Layer 2 of a small transformer language model trained on English Wikipedia (8 layers, counted from 0, width 64).
A neuron adds its activation times its output weights to the MLP's output. To switch it off is to set its activation to zero at one token and run the rest of the model.
A neuron's activation on a vector x is GELU(weights . x + bias), where the dot is the dot product.

Input weights of the MLP neurons that the questions are about. A number n stands for (n - 500) times 0.0011.
n13 (bias -0.024): 334 802 270 711 851 291 325 553 569 367 788 512 521 521 393 577 216 452 305 635 694 635 439 703 279 522 339 535 594 425 210 440 341 503 364 714 519 526 546 637 431 722 358 574 672 517 560 488 299 521 459 350 596 543 347 714 478 493 468 490 523 619 484 782
n39 (bias -0.069): 663 458 434 485 890 104 405 460 529 430 343 768 517 468 409 698 288 354 726 449 437 498 598 682 387 402 561 397 418 699 451 537 332 638 675 622 382 547 494 407 488 330 513 788 601 560 430 699 437 518 355 474 480 541 445 455 292 366 766 498 779 283 417 715
n43 (bias -0.032): 480 426 481 638 590 429 582 205 459 496 668 760 356 356 286 624 572 517 534 345 488 178 620 861 440 562 406 577 568 472 780 576 397 400 377 573 480 500 578 367 181 377 428 508 642 731 398 593 316 695 322 368 329 318 773 483 474 481 764 582 385 247 619 627
n69 (bias -0.009): 381 463 629 545 633 494 684 516 459 574 575 268 740 650 427 547 775 424 525 123 298 488 335 756 672 549 409 317 494 425 759 541 757 469 467 615 382 607 596 618 453 532 589 506 602 559 172 477 580 497 490 266 322 675 435 530 668 494 608 612 277 284 307 237
n103 (bias 0.016): 562 357 572 532 798 329 431 833 567 626 474 203 618 593 519 362 561 618 355 234 688 388 648 478 463 558 391 421 564 557 414 349 420 510 644 489 522 555 581 515 436 723 298 381 413 363 434 341 499 393 529 604 475 604 399 811 365 549 535 491 639 593 391 438
n105 (bias -0.073): 230 405 690 616 525 371 243 553 520 457 482 744 365 580 429 637 284 687 681 513 367 325 494 792 441 426 463 396 436 536 311 583 506 562 658 322 476 440 474 449 173 532 475 653 525 762 506 514 441 496 648 553 694 249 345 503 406 426 748 726 385 724 292 478
n131 (bias -0.045): 612 508 366 352 594 350 211 580 457 404 515 320 610 777 520 710 533 386 444 602 336 342 484 721 504 584 589 508 243 370 567 612 324 682 499 793 456 571 421 431 310 646 649 548 621 526 506 479 241 647 512 370 615 669 635 707 263 515 391 659 496 170 501 393
n142 (bias -0.089): 724 698 479 545 574 197 423 313 269 297 464 563 545 616 498 331 537 306 521 563 584 401 468 621 343 646 473 694 273 593 601 372 320 665 576 467 303 664 659 625 394 516 443 632 271 669 4 451 240 655 524 396 500 686 556 711 463 575 333 476 517 772 615 626
n154 (bias -0.055): 494 478 616 687 303 472 278 621 506 505 552 355 507 373 221 481 242 615 465 389 326 550 202 741 482 320 381 336 634 565 244 706 485 662 721 417 298 295 746 542 252 402 548 597 556 440 525 502 658 714 578 631 752 434 422 625 596 437 584 636 389 597 378 532
n164 (bias -0.005): 391 708 666 430 480 444 565 486 603 296 251 779 420 238 419 410 178 470 601 468 361 202 182 319 695 359 695 421 396 479 638 369 386 657 495 598 519 505 608 511 631 451 619 476 603 534 444 281 523 594 532 576 756 734 612 558 369 654 470 724 579 529 710 423
n167 (bias 0.018): 372 478 666 495 527 350 544 417 442 422 480 495 671 437 567 488 517 631 628 481 464 403 294 464 467 500 277 272 464 318 640 581 565 666 535 522 509 347 577 277 385 259 453 492 528 660 561 629 443 417 554 432 627 567 610 499 385 566 489 631 650 500 662 522
n185 (bias 0.004): 432 486 360 583 543 573 521 675 594 635 416 348 700 652 414 759 312 378 857 335 612 407 432 607 241 632 568 500 544 270 454 493 475 653 409 483 501 488 544 610 643 480 418 552 248 722 507 520 393 416 501 490 667 461 500 545 292 462 506 482 659 405 326 148
n221 (bias -0.082): 503 613 598 652 821 491 241 477 334 426 600 401 519 525 243 466 182 378 256 690 321 620 776 484 598 496 460 464 756 281 233 526 549 669 450 287 585 520 403 430 341 286 326 354 490 693 367 625 474 842 408 642 573 458 627 765 506 249 681 702 606 581 497 641
n228 (bias -0.091): 491 695 735 716 411 179 540 338 371 187 404 774 677 894 225 360 543 454 549 398 364 48 626 469 451 459 391 403 269 567 824 230 412 552 467 708 605 372 326 156 720 500 518 465 395 668 423 561 630 579 584 555 344 573 668 524 657 491 724 454 851 566 713 435
n239 (bias -0.071): 198 768 570 507 519 462 514 232 550 681 451 513 824 741 372 510 337 494 638 455 537 157 514 619 482 485 387 545 450 525 553 302 472 502 168 691 148 491 647 408 419 753 421 583 377 439 569 670 417 444 298 529 603 550 485 669 228 647 690 542 617 354 518 746
n255 (bias -0.057): 570 478 607 621 308 130 502 323 498 945 298 664 496 554 478 574 509 204 461 435 406 291 532 565 539 412 454 213 426 524 357 373 656 613 703 824 744 578 482 247 199 511 608 495 202 446 563 844 693 686 300 502 159 670 634 469 310 513 848 456 532 418 830 496

Output weights of the MLP neurons that the questions are about. A number n stands for (n - 500) times 0.0011.
n13: 700 340 372 512 263 419 482 511 534 379 268 271 468 603 538 673 665 317 572 349 517 556 517 720 737 648 542 514 509 632 681 497 519 352 608 357 514 446 409 306 517 370 552 488 617 601 460 478 838 368 508 300 536 396 578 250 576 483 547 785 429 535 500 478
n39: 512 495 450 560 523 398 538 647 423 284 450 418 551 532 331 646 261 497 535 449 490 547 401 634 419 637 515 488 331 601 585 584 725 638 180 276 552 535 601 228 609 535 622 526 659 545 581 567 219 743 524 487 504 627 608 443 468 232 624 493 530 415 425 599
n43: 636 630 582 359 409 509 600 648 531 388 512 438 452 709 399 573 404 404 553 640 322 604 506 403 459 456 694 334 442 401 484 447 749 593 413 443 376 365 653 430 643 508 548 554 340 216 540 466 543 241 378 606 571 752 385 214 507 602 354 556 514 698 470 621
n69: 479 398 422 396 405 429 316 557 564 418 518 621 340 543 652 369 479 437 577 430 695 301 576 265 395 650 680 678 590 481 411 527 784 336 563 476 593 452 213 665 570 529 475 704 541 536 735 404 658 295 659 471 273 129 522 470 494 418 473 475 617 688 657 527
n103: 448 519 472 482 221 628 522 337 432 391 538 737 413 482 508 479 562 386 808 641 311 517 421 489 645 529 634 433 492 592 413 803 419 493 319 551 386 229 478 466 564 536 454 610 476 585 506 578 474 610 584 473 580 567 670 26 620 442 506 482 434 456 638 549
n105: 389 317 497 554 370 563 590 508 554 436 559 343 365 430 559 470 693 609 494 541 512 543 615 739 372 355 488 574 657 647 666 245 420 320 430 367 289 563 332 575 634 491 564 501 586 427 668 394 588 642 477 361 483 534 567 643 487 342 332 797 331 615 611 415
n131: 489 359 312 357 374 434 648 365 651 683 604 433 375 500 583 351 529 703 462 558 464 830 501 337 479 486 577 472 575 339 504 256 620 268 502 519 396 593 633 670 604 509 446 431 558 661 348 550 685 658 489 603 280 373 446 326 575 417 536 445 436 673 716 481
n142: 325 328 532 649 190 670 671 305 532 380 359 277 487 326 631 385 470 671 459 547 443 584 614 535 434 521 578 595 468 454 452 509 576 559 637 528 306 258 529 415 464 643 423 413 416 648 598 406 585 978 343 741 594 590 396 548 528 548 471 351 571 575 594 544
n154: 511 469 585 476 319 459 370 656 588 497 474 499 530 450 472 425 782 792 540 491 780 697 512 610 226 488 462 487 323 460 714 634 466 740 713 470 361 331 389 605 529 422 274 262 360 403 562 475 443 476 645 413 647 463 544 327 269 454 508 598 597 430 603 438
n164: 399 523 465 595 498 582 429 558 353 459 629 213 449 361 761 578 607 531 629 609 636 573 690 499 429 597 585 686 476 446 562 602 319 678 464 400 256 517 544 497 522 480 504 506 449 418 557 601 463 74 595 478 272 620 335 352 571 534 528 380 449 506 386 603
n167: 479 410 496 444 451 558 632 604 411 488 550 514 463 477 629 431 548 524 489 551 581 464 560 458 481 559 486 485 594 486 553 607 436 375 518 411 475 587 487 430 475 534 688 471 584 501 603 510 527 32 505 558 446 476 400 384 415 613 552 496 525 530 491 591
n185: 595 565 737 433 580 659 442 386 335 442 483 589 381 351 590 356 635 604 220 451 366 568 467 311 752 457 494 458 634 742 613 534 441 288 457 472 406 335 503 395 318 564 552 400 636 416 513 453 439 512 519 514 459 689 653 422 646 663 520 442 351 582 518 691
n221: 525 567 431 439 487 346 750 639 684 544 536 727 472 554 201 662 413 502 646 641 880 354 394 349 586 425 429 393 271 482 466 441 370 532 287 469 564 405 466 469 751 248 316 540 541 360 707 465 551 560 581 563 335 683 382 521 420 645 575 548 404 609 504 420
n228: 646 374 597 455 483 204 703 329 530 710 649 475 528 618 581 561 395 383 656 477 355 318 630 404 405 879 301 256 376 235 594 643 571 789 515 444 530 467 886 427 488 796 177 525 294 662 269 536 524 511 422 225 674 553 652 281 278 268 631 344 689 536 536 637
n239: 276 535 536 491 608 705 444 490 676 407 714 516 194 423 739 466 577 474 530 511 339 368 414 485 428 316 407 586 421 443 367 635 508 519 400 534 345 505 638 489 284 469 376 694 701 481 860 436 476 689 520 707 432 422 566 243 669 708 599 417 645 537 345 378
n255: 794 685 716 556 249 647 627 625 466 303 262 570 432 370 487 521 537 237 315 502 329 624 642 345 823 456 681 184 407 250 705 248 306 322 572 482 540 244 529 556 778 396 631 353 460 393 362 652 705 455 430 743 668 462 331 322 543 515 602 761 394 570 593 481

Each question names a token from some text and the token that comes next. It shows the vector x that enters the MLP there. A number n stands for (n - 500) times 0.01.

Then comes g, the gradient of the next token's log-probability with respect to the MLP's output, scaled to length 1. A neuron's effect is roughly proportional to its activation times (output weights . g). A number n stands for (n - 500) times 0.00096.

"os", then "a"
x: 644 301 429 489 479 518 554 358 435 666 418 523 398 467 588 396 344 402 430 436 617 609 529 346 552 809 420 407 594 474 531 568 554 480 636 385 591 605 383 694 589 521 555 490 484 455 560 552 618 452 473 479 435 375 649 668 371 478 499 494 302 557 577 374
g: 527 378 372 566 358 479 492 506 538 576 306 455 548 331 256 865 530 453 792 607 503 584 527 379 310 492 703 571 657 304 618 690 601 353 355 576 393 332 499 663 604 551 342 538 593 344 572 665 372 305 376 592 447 651 362 416 633 568 563 656 359 491 539 414
Which two neurons, each switched off alone, lower its probability most, in order? n255, n103

"ic", then "o"
x: 467 525 555 452 596 676 574 566 432 452 382 512 465 323 415 652 467 727 432 351 478 626 543 608 574 712 517 587 634 497 381 694 500 480 424 377 453 448 657 453 373 653 473 279 487 565 575 594 617 359 601 550 373 265 560 350 460 455 476 511 378 462 398 470
g: 562 654 455 533 504 531 526 353 549 432 227 692 623 464 413 393 667 493 551 400 523 637 644 340 330 423 601 494 189 357 510 491 517 691 505 413 604 295 559 457 687 522 299 407 684 453 619 737 544 587 453 581 417 366 225 584 504 567 486 647 803 411 257 564
Which neuron, switched off, raises the next token's probability most? n105

" in", then " J"
x: 672 410 450 458 375 420 425 612 563 460 444 448 521 390 598 530 542 472 413 588 437 612 574 416 533 733 392 682 542 277 329 656 583 580 510 433 435 600 289 357 532 517 544 414 563 389 602 429 544 717 614 583 508 464 466 303 444 460 328 491 432 594 565 617
g: 546 435 451 486 571 441 439 533 568 518 804 493 548 683 483 494 448 402 419 610 861 446 585 539 459 392 562 364 509 525 532 318 273 541 542 419 377 383 434 613 459 557 575 502 357 256 426 331 474 572 506 160 453 323 354 600 402 642 564 801 832 569 616 622
Which neuron, switched off, lowers the next token's probability most? n221

"al", then "ays"
x: 555 418 628 375 432 721 410 467 338 504 470 512 502 424 478 421 327 382 457 484 474 460 462 398 525 741 681 384 523 571 523 568 413 632 368 437 614 452 507 465 748 387 480 429 672 496 486 507 461 498 545 316 403 398 714 494 551 549 485 499 687 760 496 460
g: 596 620 478 552 541 437 400 567 489 440 417 561 785 378 424 656 643 530 530 338 275 467 551 673 610 496 475 413 652 461 339 590 594 618 359 637 487 177 783 760 407 569 245 443 514 566 450 276 606 577 537 347 457 553 691 613 563 416 435 465 293 374 548 256
Which neuron, switched off, lowers the next token's probability most? n228

"ident", then ","
x: 409 323 657 443 617 710 538 497 412 381 574 393 467 546 588 446 547 571 473 400 523 728 429 587 377 754 435 573 506 454 491 722 393 462 514 658 353 522 554 743 213 357 574 500 554 339 564 506 515 434 672 482 363 551 584 322 491 524 401 534 439 496 478 438
g: 560 543 457 604 417 487 571 340 584 715 460 648 427 619 665 435 662 428 710 449 579 338 436 575 696 589 413 563 673 560 419 436 524 537 648 590 487 446 617 609 237 545 535 647 264 633 402 96 411 676 601 535 329 239 479 487 599 441 396 235 387 362 440 509
Which neuron, switched off, lowers the next token's probability most? n69

"in", then "ed"
x: 521 273 324 470 536 695 510 447 423 509 547 530 437 670 675 562 463 582 465 473 605 655 364 525 571 706 344 650 528 382 546 633 551 493 412 494 547 481 531 536 404 565 559 142 587 481 655 538 500 380 495 440 562 284 378 285 513 578 473 602 500 449 389 626
g: 518 658 318 633 392 412 757 318 453 375 337 624 514 689 368 437 764 628 541 652 577 460 488 720 293 569 286 534 453 440 819 416 306 526 537 649 764 599 426 352 418 478 349 572 652 461 488 451 424 405 519 344 573 584 606 589 491 462 510 347 553 392 458 270
Which neuron, switched off, lowers the next token's probability most? n131

"The", then " M"
x: 591 433 500 380 435 589 697 436 581 373 566 429 558 483 606 482 343 475 674 489 449 381 473 525 529 618 461 555 486 523 383 560 489 397 411 521 380 399 565 464 560 466 450 540 484 652 939 413 418 348 471 490 462 542 436 303 494 649 372 472 477 558 568 650
g: 556 499 497 330 828 595 658 385 726 511 588 601 383 576 595 422 541 706 379 676 425 697 493 366 392 469 518 526 404 364 472 635 615 466 263 576 521 378 319 392 397 286 529 488 437 135 350 623 421 600 579 394 316 518 417 387 609 663 534 608 627 636 685 418
Which neuron, switched off, lowers the next token's probability most? n239

"os", then "et"
x: 544 413 530 409 371 554 590 339 473 547 457 472 385 437 530 408 391 394 349 360 453 662 469 448 571 857 422 522 479 484 507 630 502 384 653 460 642 628 496 619 642 404 631 484 446 513 489 550 651 609 450 530 509 359 613 695 406 536 443 505 308 514 542 379
g: 390 455 770 721 225 703 495 605 551 554 407 591 429 464 370 403 424 499 563 237 722 671 712 361 816 481 630 457 363 587 582 565 485 463 354 530 265 689 522 325 588 564 490 405 469 272 470 688 516 556 386 572 559 311 318 390 400 535 509 617 452 494 504 498
Which neuron, switched off, lowers the next token's probability most? n255

" C", then "H"
x: 388 532 600 420 642 611 641 440 513 413 452 649 451 343 646 626 643 612 505 513 362 497 464 504 529 500 487 519 442 409 610 542 567 464 586 508 460 520 445 337 549 495 387 381 585 478 631 422 637 29 567 569 519 449 537 348 483 576 449 353 532 560 529 521
g: 360 664 578 259 658 526 591 520 743 497 579 374 336 490 581 231 598 626 570 709 379 506 447 299 661 441 345 477 628 496 495 545 551 565 65 573 488 599 422 451 532 444 638 623 352 583 337 692 421 474 743 497 364 456 603 318 389 542 347 467 599 527 636 493
Which two neurons, each switched off alone, lower its probability most, in order? n167, n164

"N", then "R"
x: 389 490 520 344 404 728 655 561 624 566 384 553 541 543 466 427 644 647 560 470 654 574 436 445 435 573 441 334 522 433 688 838 516 515 331 491 585 607 368 334 276 449 490 465 661 498 535 596 422 249 539 581 589 402 476 444 463 532 446 504 377 424 576 449
g: 588 627 482 214 487 626 543 359 403 522 310 671 626 227 769 460 653 574 557 591 464 743 425 414 423 431 478 490 347 509 530 657 569 481 507 344 390 493 535 373 496 645 536 307 816 478 519 611 419 382 442 551 389 533 656 250 572 741 410 344 428 354 718 512
Which neuron, switched off, lowers the next token's probability most? n167

"le", then "ton"
x: 458 496 549 427 512 901 555 638 417 552 615 503 421 509 633 405 528 517 435 525 597 376 479 506 527 532 433 632 482 510 343 845 291 568 385 278 534 504 484 631 508 658 346 437 532 474 504 506 490 365 567 507 621 610 310 263 528 516 404 465 338 608 539 482
g: 500 362 446 667 482 583 500 511 506 625 694 459 639 363 584 564 536 496 299 559 299 452 641 145 721 404 492 551 672 506 586 460 320 580 562 692 525 569 669 367 460 525 593 402 574 226 475 835 235 591 390 360 348 502 454 472 374 429 732 476 583 517 339 522
Which two neurons, each switched off alone, lower its probability most, in order? n69, n154

"ig", then "inal"
x: 424 517 406 436 346 538 614 464 454 666 488 656 394 366 611 554 456 596 351 674 682 697 501 424 403 802 580 411 588 558 436 586 409 500 397 605 548 417 414 668 372 638 416 257 531 375 537 587 459 549 432 511 341 571 350 438 469 556 613 467 560 483 480 393
g: 348 425 700 469 240 604 412 468 504 635 743 347 512 498 476 454 521 610 482 513 106 409 569 372 484 468 419 368 294 601 576 443 615 701 598 678 517 405 568 617 266 485 249 492 639 668 347 409 482 495 559 630 534 851 402 516 586 611 689 467 501 483 427 445
Which neuron, switched off, raises the next token's probability most? n13

";", then " September"
x: 385 475 458 542 480 448 630 562 476 421 584 567 513 474 510 427 498 491 521 554 426 520 583 655 437 515 394 478 476 554 525 640 593 469 500 402 460 632 390 489 711 554 615 223 506 395 858 530 434 438 606 318 416 391 455 182 486 669 553 356 606 529 426 568
g: 628 537 598 339 533 627 512 457 656 455 414 673 284 640 578 304 463 544 435 591 587 577 493 130 460 338 621 363 380 685 616 772 539 879 456 523 404 530 432 426 336 575 578 604 434 420 555 418 525 514 593 318 423 554 692 377 632 585 394 412 329 568 285 402
Which neuron, switched off, raises the next token's probability most? n185

" they", then " re"
x: 490 432 589 478 450 437 422 450 600 307 474 587 501 426 748 535 370 444 464 429 589 435 648 452 629 506 520 693 531 555 507 681 506 285 615 407 275 518 591 554 567 581 481 398 525 733 640 392 347 347 481 584 566 482 541 340 393 649 389 533 496 507 544 353
g: 749 589 355 821 477 531 457 667 347 401 469 361 412 374 612 458 239 622 744 492 499 657 348 455 784 544 445 580 393 451 297 490 489 563 443 506 575 557 560 415 339 512 221 706 667 599 466 547 300 483 606 570 212 471 471 443 495 555 471 444 482 402 712 596
Which neuron, switched off, lowers the next token's probability most? n164

"pp", then "le"
x: 621 643 452 424 514 612 621 494 379 516 337 549 483 411 417 447 824 423 490 416 484 575 505 619 575 562 545 603 623 501 613 750 435 528 522 585 511 496 351 373 357 468 415 366 708 345 614 473 433 383 551 608 474 303 545 317 609 481 471 361 627 424 438 414
g: 423 257 776 493 451 359 651 756 327 511 331 263 643 531 323 569 469 557 522 542 411 687 479 854 498 595 652 370 282 567 538 581 520 476 315 585 503 596 563 452 603 516 536 576 646 453 511 321 688 457 412 505 476 316 517 354 344 481 207 484 618 595 507 600
Which neuron, switched off, lowers the next token's probability most? n43

" D", then "Y"
x: 397 451 522 435 550 540 627 452 601 364 545 579 443 453 702 455 602 525 536 476 553 573 487 551 508 441 519 502 371 313 550 779 597 470 410 608 472 449 403 542 537 424 427 389 610 474 534 433 650 84 392 540 577 612 658 357 412 636 407 537 542 504 438 567
g: 237 449 591 468 559 640 685 488 634 657 532 515 686 330 419 460 499 524 640 720 441 456 490 386 562 346 198 201 688 621 532 433 452 699 228 631 240 619 565 368 574 599 540 803 402 437 405 440 280 521 663 512 434 530 442 467 460 476 444 496 541 539 486 623
Which neuron, switched off, lowers the next token's probability most? n13

" le", then "ague"
x: 352 444 427 608 653 491 496 626 579 560 439 582 558 291 769 482 475 609 598 512 563 360 525 410 542 490 473 618 397 512 557 756 345 468 417 453 477 313 458 496 510 439 480 335 514 246 435 494 488 352 539 686 535 423 456 276 538 640 508 529 403 558 758 589
g: 490 611 379 559 749 442 641 552 497 420 750 477 337 681 452 431 678 536 535 485 420 245 589 459 638 363 563 625 637 454 311 664 564 577 382 468 583 536 491 653 463 489 479 285 336 473 318 370 713 496 316 401 627 230 445 574 743 630 657 583 445 245 361 397
Which neuron, switched off, lowers the next token's probability most? n39

"t", then "l"
x: 335 270 487 545 399 689 465 568 522 488 530 603 505 560 400 550 444 629 560 494 628 733 513 634 441 659 530 583 572 513 508 684 609 233 561 368 575 250 564 483 382 614 458 498 609 333 558 455 597 359 462 589 559 460 331 493 491 557 447 327 295 590 416 417
g: 555 806 652 389 466 671 408 537 560 701 373 232 293 558 406 486 605 518 339 534 611 509 367 420 603 671 381 490 702 555 469 440 552 428 654 210 635 430 668 150 432 547 511 471 537 385 530 578 392 399 646 628 569 557 553 398 207 442 602 522 677 390 548 443
Which neuron, switched off, lowers the next token's probability most? n154

" ", then "1"
x: 473 403 660 533 364 618 605 457 388 429 465 646 368 300 601 485 577 562 590 601 593 554 544 587 618 291 474 502 467 573 445 524 655 262 458 446 464 582 420 580 572 485 484 505 498 591 674 511 623 473 419 564 549 375 546 66 399 568 445 421 391 559 562 472
g: 232 715 465 597 377 757 481 441 259 614 448 531 536 630 407 403 607 542 589 549 558 609 658 587 609 385 509 188 346 529 647 401 439 370 429 425 334 373 395 308 623 462 681 514 241 470 570 391 643 556 571 388 452 749 575 606 645 358 618 346 539 528 473 721
Which neuron, switched off, lowers the next token's probability most? n105

"ann", then "el"
x: 580 363 408 420 391 573 686 522 628 576 475 751 484 548 521 451 542 585 464 359 385 507 406 501 451 653 418 631 652 577 523 508 537 521 375 458 605 485 797 541 634 634 411 428 549 334 531 397 532 365 457 543 457 257 479 541 401 638 352 490 363 418 518 365
g: 572 513 606 472 329 728 470 470 446 461 598 564 557 330 491 504 604 404 162 308 493 641 445 387 624 504 232 618 407 591 443 567 296 183 512 590 589 590 602 452 342 554 410 546 588 566 622 211 637 612 501 605 691 576 487 670 486 383 745 602 500 340 327 644
Which neuron, switched off, lowers the next token's probability most? n185

",", then " New"
x: 589 410 524 483 511 487 573 403 576 320 548 397 539 581 682 468 375 519 651 501 469 435 568 520 477 661 376 694 442 565 549 530 489 463 463 463 491 468 345 397 603 573 493 409 667 400 633 579 435 547 526 453 588 470 500 18 366 444 734 337 526 509 564 548
g: 581 434 629 407 593 777 441 601 649 469 506 468 672 205 523 485 531 685 646 444 431 868 578 259 388 417 454 552 446 362 325 494 487 586 243 306 421 402 477 296 508 476 533 562 566 462 507 358 314 681 435 684 353 431 471 556 542 487 566 524 415 646 792 595
Which neuron, switched off, raises the next token's probability most? n228

" St", then "ep"
x: 359 460 435 369 564 420 801 602 498 379 488 827 554 415 665 488 545 602 555 576 531 392 581 515 488 564 537 633 527 408 476 604 603 385 495 452 344 408 545 375 552 398 359 409 570 384 666 455 513 264 329 523 482 628 502 417 554 514 356 401 613 521 612 447
g: 373 422 433 637 535 329 546 533 368 600 620 575 648 599 494 313 384 311 474 587 410 520 489 662 506 677 551 731 437 294 493 520 314 660 482 598 164 516 359 603 622 493 331 670 463 686 507 658 437 382 376 293 674 642 719 573 320 391 454 768 410 510 455 401
Which neuron, switched off, raises the next token's probability most? n167

" p", then "res"
x: 468 518 460 543 321 683 590 520 462 462 375 501 508 329 542 536 733 439 674 436 573 498 594 520 568 600 479 511 467 359 452 665 509 419 610 472 473 537 450 425 521 518 563 253 667 405 400 370 535 150 328 639 541 475 572 420 453 517 614 497 557 607 661 478
g: 555 351 323 66 508 326 446 468 521 382 479 289 390 614 850 510 631 494 617 526 754 483 622 621 556 537 736 558 465 586 258 488 602 438 449 760 567 468 502 539 256 602 317 513 523 425 596 487 514 566 477 614 506 569 544 460 266 488 570 357 471 540 608 398
Which neuron, switched off, lowers the next token's probability most? n255

" dis", then "ap"
x: 527 628 516 418 282 568 725 499 524 419 428 586 400 367 572 533 608 643 482 609 518 209 514 323 539 577 475 527 451 442 447 621 359 585 576 491 372 382 553 457 786 498 615 258 407 483 456 483 555 469 540 582 598 486 617 285 555 453 565 546 244 530 535 601
g: 611 576 453 652 503 738 565 424 564 448 533 734 673 572 325 576 569 603 572 434 358 403 670 724 538 447 421 611 627 310 614 635 390 814 219 514 528 276 494 321 413 530 352 440 621 449 569 522 732 289 353 547 421 237 434 402 387 588 466 431 526 451 472 326
Which neuron, switched off, lowers the next token's probability most? n164

"or", then " t"
x: 511 208 402 310 668 549 590 475 486 600 429 310 396 507 641 514 556 437 586 439 626 489 590 513 442 662 498 685 624 488 397 675 404 392 525 390 329 349 530 792 525 486 559 408 593 457 627 518 504 348 620 333 540 535 529 239 498 605 407 541 559 471 475 544
g: 540 314 668 647 441 722 530 551 592 438 515 672 430 351 498 423 507 420 768 446 372 519 502 328 640 429 659 753 398 721 484 174 458 490 282 455 328 749 509 280 529 558 597 484 674 394 520 408 282 559 493 559 454 469 492 296 611 384 311 639 583 593 518 593
Which neuron, switched off, lowers the next token's probability most? n185

" cl", then "ub"
x: 521 436 391 605 278 398 558 489 565 595 399 712 479 366 643 584 616 484 667 450 493 554 598 419 566 586 562 716 317 463 599 677 491 503 581 569 381 434 532 498 632 506 416 342 452 415 433 536 589 394 271 529 418 327 503 165 658 578 389 563 531 522 534 420
g: 234 334 382 526 535 529 546 603 507 460 590 511 516 379 720 589 648 861 390 420 539 451 544 458 665 451 500 557 432 552 334 616 752 460 563 605 629 565 503 642 632 540 487 522 294 686 503 157 566 419 601 190 527 388 487 453 541 364 201 540 400 548 344 510
Which neuron, switched off, raises the next token's probability most? n255

" a", then "ire"
x: 557 552 574 399 310 419 648 564 483 404 463 545 440 478 637 539 353 544 558 535 585 435 609 394 598 524 633 711 351 483 442 643 443 357 427 366 471 380 489 299 666 620 454 363 529 871 595 459 486 394 503 408 472 445 445 266 527 602 348 577 515 528 611 576
g: 272 355 569 539 437 310 483 708 518 419 603 629 434 402 677 420 535 669 480 240 279 527 479 547 569 522 560 453 595 521 329 771 600 489 543 696 484 342 317 381 577 374 471 557 283 391 453 255 706 373 543 461 623 594 610 670 658 732 639 483 342 351 642 509
Which neuron, switched off, raises the next token's probability most? n228

"in", then "h"
x: 523 463 365 500 553 836 279 446 332 534 549 488 460 695 654 505 458 599 389 447 516 656 450 459 614 521 354 529 522 354 427 635 547 591 434 480 580 540 438 546 550 419 452 310 622 481 594 568 494 477 435 567 664 316 301 507 465 506 449 625 568 527 351 664
g: 647 431 634 523 319 500 325 713 357 617 356 455 510 440 434 520 587 383 576 691 450 550 293 539 593 394 401 688 446 379 910 525 745 457 491 594 349 591 445 482 389 486 815 291 421 443 473 387 493 521 389 517 599 517 669 374 483 409 211 415 495 556 669 636
Which neuron, switched off, raises the next token's probability most? n221

"ake", then "-"
x: 723 403 476 257 521 562 452 417 402 588 610 624 511 570 696 628 429 415 439 601 579 460 604 570 611 658 534 797 388 531 473 330 538 400 322 572 554 528 457 475 661 416 530 543 552 358 403 320 478 381 467 472 464 417 558 506 555 525 349 353 570 560 436 418
g: 166 627 408 224 639 594 559 656 450 546 281 454 352 611 662 360 546 187 647 416 492 432 650 367 707 563 324 454 515 589 387 264 656 662 373 385 572 523 485 479 570 624 709 569 397 403 518 535 653 367 565 565 748 463 452 591 564 660 418 449 527 392 487 508
Which neuron, switched off, raises the next token's probability most? n142

",", then " Brit"
x: 595 390 506 491 526 492 564 407 576 319 547 398 529 582 687 471 369 500 656 506 457 431 568 511 466 648 382 701 445 575 552 533 470 462 450 469 476 487 353 410 603 578 509 401 659 407 632 572 440 572 529 462 596 462 516 40 346 432 738 336 516 499 567 554
g: 465 364 656 370 656 587 544 603 272 419 627 451 578 181 541 456 557 672 456 544 386 649 657 390 425 399 430 516 441 379 232 534 447 541 621 489 652 398 674 201 618 699 347 548 590 487 562 453 489 584 308 445 246 439 487 563 821 469 559 700 685 460 512 470
Which neuron, switched off, lowers the next token's probability most? n239

"its", then " and"
x: 597 426 514 540 501 490 617 436 444 515 650 532 423 641 557 681 432 523 485 485 626 444 533 441 532 660 412 621 460 634 635 645 619 348 446 458 529 497 494 565 463 579 528 392 584 662 576 402 561 235 359 538 522 434 612 257 520 437 314 435 406 366 391 288
g: 451 343 632 628 586 770 654 434 452 617 402 486 547 531 496 288 444 320 602 292 226 509 605 370 582 480 512 628 692 708 590 577 379 493 428 516 520 599 435 625 613 740 668 486 316 453 461 572 632 341 575 193 583 499 627 468 211 490 552 236 395 424 495 521
Which neuron, switched off, lowers the next token's probability most? n185

" D", then "W"
x: 382 450 499 423 554 546 612 454 583 405 530 593 454 447 692 448 608 526 548 500 520 609 514 557 473 426 522 521 401 314 555 812 598 448 419 565 483 474 430 544 549 369 427 412 603 502 552 431 636 58 385 541 563 587 661 354 409 621 413 538 542 498 459 556
g: 390 542 611 458 597 630 725 671 755 434 542 307 384 408 526 306 537 669 365 656 370 402 433 395 693 438 262 205 612 594 456 416 554 590 316 615 504 620 560 380 485 471 539 859 384 486 469 511 362 413 622 431 357 588 554 404 521 506 279 446 634 693 630 426
Which neuron, switched off, lowers the next token's probability most? n167

" ", then "X"
x: 463 455 664 502 392 673 552 473 353 372 503 599 361 318 652 470 617 653 585 601 558 681 552 632 670 290 454 436 370 462 419 478 691 320 450 447 526 478 396 553 512 435 566 527 598 590 562 468 600 545 412 531 533 353 508 211 418 592 487 361 405 599 559 516
g: 567 273 524 456 334 581 568 474 593 489 697 445 399 533 609 497 450 427 612 713 708 470 561 301 453 615 257 465 614 429 697 500 634 477 113 565 576 402 485 592 441 409 438 559 387 538 417 746 580 358 420 525 550 267 371 546 682 428 262 783 651 611 477 401
Which neuron, switched off, lowers the next token's probability most? n105

"sh", then ";"
x: 539 297 553 741 421 705 630 558 485 623 431 598 527 571 516 274 379 508 481 435 435 637 624 301 437 586 555 694 627 537 614 736 350 563 440 338 514 475 501 534 495 540 498 404 402 454 570 463 517 269 494 562 444 302 561 365 487 658 409 404 523 441 516 466
g: 536 476 523 361 575 490 642 411 475 642 730 508 202 352 450 405 501 609 606 616 416 632 517 457 720 357 402 481 839 609 406 529 529 181 432 609 356 568 221 552 536 677 556 573 575 669 487 417 657 400 404 369 460 588 529 316 420 341 522 699 361 685 370 467
Which neuron, switched off, lowers the next token's probability most? n185